Layer 7 of a small transformer language model trained on English Wikipedia (14 layers, counted from 0, width 128). Numbers have three digits each and are written without spaces.
A neuron adds its activation times its output weights to the MLP's output. To switch it off is to set its activation to zero at one token and run the rest of the model.

Output weights of the MLP neurons that the questions are about. A number n stands for (n - 500) times 0.00061.
n22: 427519528511602416327579392639575595600545484731570381315449402298622496787565420619504508582488327576492529496433660545819421386482536508610336447726762542647531511743342429565547348429711216557511345547239539564572493610332335327789364647223716414492601563544725477404548284373525598410554647580431466403534436347305642449349442301605463504593528783430399311531267703379368393627560
n101: 573371337388339471541451845435547475756420424387442416500473576529315521308262450711400474607471395549240440670547458608360604349128400679420543409418659641666661508264539521464381399638429379712369624332508586627675749455434401778628580599478539625431472243462386280573584508555700554413221586863737304619491496642392469687534396557445354733410537438435579414412308433701635596540551
n150: 567280625788415753512540508630530403642804353433422346563434542556720624365406445524584463475683508500572675521253674740390436248590399488396718523404346504684169350649537786684480349407496477454272392552380504292361549608572460550584361338686390526635397612419453382437435631447588448657496516388593407533561780463564582302703586508359271508385569576496393530325353350488819543394470
n156: 605480483379484487552756470669426544339438303708636600460536434504625336462362484374563673344218496694350355532199269500745621577484625327367626628451517458451556422729572418550543767470412344267570579355707594339434581371744371599667162108532439480759590401281559521551469509668681599558294449405258583831589382576367452349513644252611674437555665517799451439705466500577216579517480
n159: 400376490547262337709509448715721441387691500546441175591241677538611422375514634386434810515543300580568372556551554434741373240373295617612414299830476680444515500357767432704481455334203540514262570260668630505435610519442597658746386450480541393601565267487534782571431396740459719769372476631274453570225146347568518715761613339966450307596485641536357560712370760201557500191237
n292: 540573500365385461481539606371427285496515508322709430799411597599324767584568568462581496432485474362488598581427546764398461431525391679429674504637477628652562611816471768677515524535123577455500563565374446456493718377523411378396701512472445433477563369439565542368402520419496415533553515370425407234445488471666300216339414839631384448515504427402434471313473305776563721787493
n301: 582438419429558724639554615493416385470740377373503586665507535515359606572436436586677625477442360433562510481559561578500460534589662448436581394488574632307518539563455633539293575500535444656419404562443423732472642683372779447537650352562382254246671122588507309511328373507554507591360742461739220379664329330335503478574398446402279415460493548527448583393427656642344539604521
n302: 568549517433444272466654580585439443391475689242516487482329243782496526526357436580518611563363677449521578627480440371627167318750721565338356550468387567215762686504613374496385588313555666350633758304454371657438439638140319715470896638514688488164582586353691530407526465574523457591609466400450525633425483760520392223609580630322527521509431539609521602471483657526184387378729
n354: 518286451581580331481303696570600255492260546726335477472361464556547489578629531626627593457444474601410473572511612562404292305440758675500516456819264585446477543547525413253605308610476425460467580657504680250544518647301651471237592785544206490474586458409485641552465338554623511493692541467408431403718511314571650466680532393407414331384546708532367368551635584440486639544529
n413: 147398600492651629440380500285394287536844719433589673479529546413508615692655386644579508632449418474595381508459500454320496470593748320435384664857472469534445336621504596461571378380585407604259707476381484500477418691385723668551354381454409602421269536382292410301309419564450651485488567592562465553630496574333533348653666496496599423401816460446651305666535202441421515613655
n450: 440536732690382396513109295420569767461508422411345483500606611715230534327595307504397496328420437617750531473581476327446526396524389594508193664237332662529801578528440641554635530556372490628397471529352492749397384440623611365559400601307496449517577705543563479617496417261697530716400156500719496329403513437432417659772516475280310744627328453809581387769614672369620537462415
n459: 626422707513310708504460282427562566522617340505313650491424257591654574298330770637285531618457743540417528592686795450380544210508377360529491286596782534546448584243251465530634438553388561614387622405697491655643529552422500416326282514459409412362737439488401401444287696579537583446841143395441319267196350447614759649465601483581604534483509356440608438551664818530512614440782
n464: 373409601028459513421404509431250407678774513385463553569520647621509601491632439650288243241252547488531572805467407365500351652479412297487395471477390543592443643683529513500587286390552459559361407608407522513458574207452509618557522432546725472552542526391241681607772518712394715625697379673551568558581611419230411738567549517437636372400831824408650384313513119622365373821371
n471: 484476496591465634453477404537460212582382656625389534553695439571372496374558473508647400390651579473445631500295351508867436512432564526794487602739299504573563374367730449417748370701404401709324435538357331488316348445555419720622621452460560481186585466382554704350370487516478653468927567582484381322426320358445798607573468550566896290382538704545226372525500706584323311280399
n495: 472695368536434687384758574581472553302421500665591401457410720567360627629248351368528519407407650586481541579447524507401609293458538293669523543598481489482847554411357466661448515689520670283576392378446344453367504515172643450739431415733557455389482346483559533467435534489417613378431445605605572596418454750752327568424570559508496555314240507449589518584474735269585598379571
n511: 544489504485316619504561561650389488540586520357369433488554451376451477465587464427602255638365420522341620771637489199488406339537625586568520421618563207541558698452383539496597222520705664564714293539564624380692504352760520522562361577689559643373563570706454427890611544615496375623679554372451394640266579620372511441381413252460391409477759422570507467303558409686341220534389

Each question names a token from some text and the token that comes next. It shows the activations a of the neurons there, in the order above. A number n stands for (n - 500) times 0.0079.

Then comes g, the gradient of the next token's log-probability with respect to the MLP's output, scaled to length 1. A neuron's effect is roughly proportional to its activation times (output weights . g). A number n stands for (n - 500) times 0.00074.

"or", then " fl"
a: 492496579479488497538500724481479481490479497480
g: 680628512691539685324552599552400383535596423187452386573510429534490581611669705583588690587709654359491402501463567512249585443444391536457513365367601607468621612358705648326369556595440197191552325538394261569533362552549325398461439445319402275551648597381541498508653701454553476552438631593478569463639591528433512598489443234514680500553458549566459485554230513690379506411524
Which neuron, switched off, raises the next token's probability most? n354

"s", then "c"
a: 481479486483494481478481481482480500497498493493
g: 369414672684370438566544384347497375395424339826547465622322599380437584396610732385447562591284383580664446520406545377582603580560434508510569494631561459524443435405528485537474522372554608563477282456485706507496354396296735378395541727507473737432648430720289491429423450218358520490489356507494724543641547503681301732427388723463438506611472587635385325638389353569539634662424
Switching off which neuron hurts the next token most? n302

"et", then " d"
a: 490498662500499635497486501479485500500500496535
g: 601580464615363231612539619602609335463495441292266441577394437333495591723760469521763647459515624512397524673607411622490461491661278555351440542428355374525454499677455535409598326254203368587344407323531448491462456494649316573321688444557493337478607431458563375555477473608849541403507448643371494639489692520369510496493525457465614390475567613637528497631265531621533556625707
Switching off which neuron hurts the next token most? n292

" st", then "ain"
a: 697479482491482480498493500490479500493480479618
g: 366321591493681391441789603518676584464600510566437631613606534318485583321624661573485433433627438663536525430643492594517491536480510448429368889480583715561690740693597402554598512597484386466639456404397543424597441433545503358550293504408434181297393596362556418472605484441246464642601354357553710361585511449474431626325600550475481394477304332357413550564443318324550652516274
Switching off which neuron hurts the next token most? n22

"e", then ","
a: 483500495491492516486500485485499500488484703488
g: 512423386368444414464452672344449578500476484320434455571441399596324528486484254546308336590348422729502491683602614615381688627563681589506519525300265483482651593325544528528517502516583654382687513640480557275740506588441334367705583503621569576540454607494430588323422723404485330407682561717329684431550657669549362438633398497297385469573647505659625421526522380266584506362248
Switching off which neuron hurts the next token most? n495

"p", then "ed"
a: 592499483494500479518488554535485515498500486485
g: 691519501615668397328416572335529396321709602327414487579276461481388672537548384472459681571714554437367272519471606370519552502271538752312414604678528377561463491363304686410581628543286412407436691593735320518361482379528673501518544281450500633466526550490303384604788498471511457523596611534508564405682444392594574417405630354525452432226396569631364765504600523509564551594543
Switching off which neuron hurts the next token most? n354

" D", then "ay"
a: 482498483496498498500500484491486489500500479575
g: 648467369463555391683299452640640525589502444525602474432440591521667522428465521555580305597418351487318514559505424353456437600347517490331362433608633435600647312366137516605695520455296496414655541389366272380815577457575649526568442582417560305329689333434486547765422456589569523295648524623463422709520659614489536574437536237652291502564585633619728518567527437394642485376443
Switching off which neuron hurts the next token most? n511

"ly", then " a"
a: 500497510480481479479491498488496500668493478500
g: 530403323305680405414394609602688555524397412350495622549532519479581535561379428491704257551801690488433642460637526791389673475718642505510627494649571402527426558602525548432572200681560557571330582592400480249558439530449543537552607562392487481419387640523194299657597613320337305370472475349574516375480542286590433600473280533506445315623456457344502691374554525493700530456458
Which neuron, switched off, raises the next token's probability most? n464

" b", then "ro"
a: 480492497485794499480484497492499500484499479481
g: 322661486337389448423600475465453314481675519340562357483366795454209576421492350647625381578394442673458422296534455295521659488517448462665729228539514488509533276363485604611561530588266563491650489645576520436504441668589430580501652349469177499681325573555548405576609674765743536528332337397477625560409486422543512485592589712641365351423522577401603497503441569563426554456640
Switching off which neuron hurts the next token most? n159

"il", then "t"
a: 748491500481499500491481494495500486492485489500
g: 474347594446527423525504470189383473564364392673350234478597535562613666345545610449260405588518492562543417300538537232578463441432595591683617545644463455693411736646580441664591580465458554379363651564617475589221462329549528369623442499319381735503562579562446595485269451509611610636610495294507339317513570525439558601441509551555493472818673572337400674532326437293440579685479
Switching off which neuron hurts the next token most? n22

" and", then " he"
a: 479501500647480483495495494495488500489483492479
g: 610537338502676560405442527499490498412719609374519592302171666480686532419612372589495602519459530477663691385265510579540549614480438457572454786541523608261534585543421578300510578456281417315505365486516269514471362421585421808479620632498364695453560185353375583449471659498502678436613386607403426585532577534600321500405599276431746483587547547490442527363643516343471485735413
Switching off which neuron hurts the next token most? n156

"s", then "erv"
a: 493479489499496486554481748500496498506498489500
g: 352480416606747652317515444556523447548313710680492350517476295610443526377431541501479622544479495369631380691522749785426380572529532634441173537391524635249662563587492504509638440564690501618487353585504631461391680415414445715567469357429565339606764683482588511489495334492469588455481595654537384487542427504605427382544419346553624294373484295537516399579222555580341542247362
Switching off which neuron hurts the next token most? n354

" c", then "amp"
a: 493494499552784491528484493481497493492500489539
g: 453495582621372643660635529518355387336598490487441355567506485487563715472348353404407544540305434406660406202477472523606469399702449580599512506287514513589593584459624381596548677597528571578535544533278612348804599557540779379395630257581594513515335482655693422584425613520492520548460311497464431448502238539475397415763250592722446502638403249520246398469333432613572500600598
Switching off which neuron hurts the next token most? n159

"al", then "th"
a: 500496522479711601500498490480493485856499499482
g: 307409570561734436601577291594279459443417486668465499532632483476532407488473565736441323417337588434480543542517339364516519477605724663503554521511374308575574652510423444597421285422482679524469436444421401480380519474270513621558381469322674535689813434247608617649434442589539664371451500463474539814514474511450624428552532377822669451746375695541539382401351422464282530299556
Which two neurons, each switched off alone, lower its probability most, in order? n464, n159

"ric", then "al"
a: 483495669500494719485500694479496480535752498500
g: 437589534423536380262483685359521460615353621559339576363414581296526555453516510510436534567485587425369514524308423557481503229422388602593412582637620409312563685349582682659568506721568606714591300507542285428502220347355701339650592569698514763773655455527370456440507647636183521532575558629410520688512452593470573604409418556407435523455584617512277331416444514544430508531320
Which neuron, switched off, raises the next token's probability most? n150

"ade", then " with"
a: 500496592495499650575500480499486493643479499480
g: 592430495472740401273190448311526437595404518437383304406446417407585508369423484403457525655422436300424354464655610529540405384519574693576471773559229360440553488553697500532528557406601670332447595396410557480308437303497721637390651382593459487545667507541693395547454496586429589409500539471708630389669718462423459521431471679586605529348620359582506769375695620564405665653265
Switching off which neuron hurts the next token most? n292

"y", then "l"
a: 498483497492497491481479757483497500493492489478
g: 503330758444591427407556511396454583351470369819552343665416536544508561451621502396603433484272551512529655526501594568375432448441756564600530588432476602452321479465352422632502694327402535380595630492729667325607431282488512488604500641451509544344429355342562457245266493896411620739472219487461384464552459668535533482436589577608416507483533570620618350555326389365629356669538
Switching off which neuron hurts the next token most? n354

"c", then "on"
a: 571495485524497500496500663499500478493497490500
g: 523520327328537438693614527649466511498520613395601557464558541587631581626420597516487730454486542381592468515347419619475678086628692487544417677486670689339572612829311493611539561506661454563447477222421418624509564624519526302453402459410413386612518650391614668398623453288409499360440403449564446317456569384497258433634441587518436474197378505381463457589510823312517531404512
Switching off which neuron hurts the next token most? n22

"ition", then " m"
a: 498498484498500597494500485483480478490491492488
g: 405528459648227524240340608529635369314610447405357592347457452274503506551505363736573347445541475531501447676430376269420376564555488647556490521469477584371706574505516517466350583396376336480291448568394560568517267584687391576530506627544552569529498707787346564315507536668638496549666444564569524579523709495435533357610484325456311485484555463730569703818595363637516646310352
Which neuron, switched off, raises the next token's probability most? n292

" l", then "ow"
a: 487779497500486500490479480488490498484486479480
g: 581487491440600490541478524595278477574490558404413727346404483642747358407337437390393618569476368537497455447654601347461430426235725492344564666797622465645442379341673568460411511529504636319770730552624476629386536538355542818576297597543534570342396415447552424362474480462418594345501467665553473657251567666495553501490444371430756417353593313376601551394285558541641440455554
Switching off which neuron hurts the next token most? n101

"u", then "est"
a: 587571491495500498494480485489488485498508484488
g: 600374519460435648739500381604393510258550608547398568364532575580617403353461523703614480483624428382460710590596539548417394357348230437475608406701335506200647319386368750361325477496366479661564558559502452661369518478695385634644507433309568577420670686673494500553550631377765665614533486349518456352543613508611319493534456584490242349512444533212630525474400429513552459607558
Which neuron, switched off, raises the next token's probability most? n22

"iv", then "ing"
a: 479482584653501610606486490500500493497494498480
g: 536561579538475366374319605173474661521493630487580514527623567554393524532389357572459373579248507451553569461564694508554531491426653415532618483657354610226462459499577375621529495788394634360485655307435290454607538618502499447136786730591341703483436509510700493428486497450407619600548433413490264569275559607407531368445420417662502540634502319615366420429641383667637426695442
Switching off which neuron hurts the next token most? n292

"ay", then "S"
a: 499649500494496484482611483500541492517492491478
g: 364536650461547612432621766683412563344533491641491709430449492547496475251466497480589578659247461306530609622696614531418354466582322296593467600403364435327403601485481370558399424584579578481445750589602592464303146351451417630548434608479607318552597661474563587416550695584320524665320530447628646405470304367557540329490488536318417441483576269589344727466455438585652561555698
Switching off which neuron hurts the next token most? n302

" the", then " G"
a: 488500486484702491479488500631493500489496540495
g: 478612393534348516356562608495532636668499563678583654487675445608326525133496621226390498511599508619477235446642539515636256517488599252558544394507534456473724434463426449540425452598831481481461386448469413504723561579341392302517403370520481557409491647516676568638615451375464345369622858333617736578407414475617617588534445506512506531657497349445402274484430529416426631329490
Which neuron, switched off, raises the next token's probability most? n413

"P", then "B"
a: 682495500479499500490481490772499492486480498481
g: 633495309646347468515480495314695513545476358512257508447578581436325473624351430299742319672461505587498558384533375321410284371299350566506455502496296411659502428520689625364513535558475639643738533479275499622477406679378678378535542433728568507657660394583435535414501578518416674804419581404345658687627456627295554480603406464468535476334541524477504504403449588809596328536537
Which neuron, switched off, raises the next token's probability most? n22

"f", then "e"
a: 497499479497600479542500495499500497486500709500
g: 583464558467466469406584623483596717640504531370318601493176263394332490476376622356600506428665286490508437703668477263421545551325574397709469360596648715408507332746591465473393503605416453488712615416455486471539516732449628428858374333415594568410554447519470701468770381450437562429449366600499406545568516454336520488401669417501517341426537725466490496386566691428315659538416
Switching off which neuron hurts the next token most? n159

" v", then "ot"
a: 500500480500594498479497483480493495500500479479
g: 320586459319535674466433315522636597757401570728568688553420448365379487408426426540516504381293410365510661574579595507365431540535493338482553519802637339471701575390422519548346512470377520430485306693476594746477603472378537478388582632437500318352696134593547513417381506516439737527485468589838262621462631679514532587601572365344502419481670505418511532525404585395419642382361
Which neuron, switched off, raises the next token's probability most? n301

"is", then " "
a: 497499493725554480500496499484508479500497500504
g: 422585490524415434671414449571572620504362612413580458521515653600560802430659492623508564545430310540395452600690662394504484608504679411395447232179564351683609466525645322627489385496512547576684414595252419470481612716230573325498612698183661405328512520498519689529483424402466512405329638483359485600541507572265485711359502330499594538343430489574535676467441337413465458477706
Which neuron, switched off, raises the next token's probability most? n156

" and", then " st"
a: 702502500567490494488500498479498500525492482491
g: 361293460570554575244395535524688416202658425608440426706665370493621480478558525450352635464550388552428659496390519660557333514628751250387608632363210601477363454438404388335472582502288389569326554616476482688483331496860613480343462758598365477513557516422404615656443425456464560730550518542386606605609512368571463477616615392391499496616536460715421576526489314517518568658392
Which neuron, switched off, raises the next token's probability most? n22

".", then " R"
a: 479500479641486479509493498499490499483497496498
g: 554725472374410529573647562241710528583744520503483680496552338479285423509691600272563670484398402488670564197359412440605287535442526326494431469461659476639527410334575435598373550404349424545568428661565529578492510567579422426626568589326659319493466437423469597593344307529688433622593536319487459623598445481267267580611479537242646521339627625718466384684493368557375618574659
Switching off which neuron hurts the next token most? n156

"ed", then "als"
a: 682489500626497500484483490479499498499500487485
g: 531613641672576449580446501367472492489455552538610539431467489310462363264794617515458426662251667482538588437348758433571464326532413681513244611438347554272542699422353717432305388539584497514408661359491530552355632462621560488547497553587425521664571805496515694358231371638429509412485644527308557382550385331413474467540442421615675454513571446817460423663531375582572351488355
Switching off which neuron hurts the next token most? n156

" as", then " w"
a: 495500498615481498488482500493499495494496499493
g: 495351432576506478651617521599345593466681628486386555551446781414351192615399545627516388484376584458392427660551507568345566773539354497282405526281494217744718465422706376560442515760518708644455505560556674463600563537478602681403609558449560426442553660543528534429328484234402495498600343451588405442504525359530782608519325344371476558519325527612531306346525411512556434327474
Which neuron, switched off, raises the next token's probability most? n156

"oc", then "ated"
a: 479500483532552499500485497478500496500490495489
g: 557510506319328536422452452476444431694613276381491611504336512587544408579647430274442688562623571586483509506382680399675593506384487716366540491803330555149530503430351642495570438522370570719371429547742767346472598534523500548361114640526541603425513411619423655350461279383609444502485446640416575521458494274669585439477528481544497362425605636457461596726448548438694398512441
Switching off which neuron hurts the next token most? n159

" R", then "ep"
a: 524600497498500500500495495479692497498492496481
g: 495466497360437567295571424472370716519638645323588465315523104695528415440531405588569495561181487493413628403667566646656532638489553460441436528627429639295589517428336542355416329656571480557525545369655519257265665828408389427532498638513456440511457565588510294675421582543387434503512621451556459621439493538815543355448751532509453446606648390500490439370525614474289455699558
Which neuron, switched off, raises the next token's probability most? n450

" his", then " c"
a: 479500529492724563479485500480492500480498596500
g: 650469551481548665392421385492231658337375510595517414463446478418593316545350525449567461571481583435554473619334644532495519550548431487757326579515559257540634422812572587582483334272309579609395440403394542455609564659524372359667426635425463586714421628334484470723631524560242559468661462487348465545420727664288639569546533703320427271504613521707404480361646454556457428593242
Which neuron, switched off, raises the next token's probability most? n159

"24", then " off"
a: 499500496499500480487500481480715492490485481480
g: 715357453466429398351638555648578478513529492538650549095469455619476568586644505579537610519597422546434734501485546676597574491381594419525542778622342579667635314467510368310400525500404362562432315505472430570489434794619572504509574154399545346375598460615463587434452247433340455543516463310477512444553444214472455320806402434544335604612429485683400605718448631449620494502547
Switching off which neuron hurts the next token most? n450

"it", then "or"
a: 629479500489496539481497666481483496480481640497
g: 552478568531452751302540583603559464564660428792513422648432446492435487602468560490329552409364505498417651695452721377343492571445499544534482585494555362498649442376649608588390599508582716681600488543532387295413400521378398586415577665665409522752580528432321450501224495398541675343649136443321626591425381786472569359471508501473548549612349560381576300267263566576522512312384
Switching off which neuron hurts the next token most? n495

"es", then "."
a: 500500667481499486490500495493499486518497500500
g: 630527413394518476637546482508636349543736373539657313482727528472487448369647494515558416447546551425579351293610603627604635539682280404442606640445601495616357608599602520365424519480416397420403491358628583548549622526647302542604449655507458736284420415563466808238535499666690313730678523620343304584614454481561546382356297533400335412433572448411237524452263467530657422395386
Switching off which neuron hurts the next token most? n150

"1", then " ear"
a: 491499591483500506612487504488480629498478499498
g: 493727558560345203416350543637377321669595485237579589518416534543508557605490276367464552253609408634547391452354519559621502714387580379462402616382465791579428470680546624598439660525363251394666470476555519475512508353643460546478549763507610412364381507500784512228467411489613434560308466520591431324518700424368540385467555539478603501716471497439650474757425385520654573548325
Which neuron, switched off, raises the next token's probability most? n459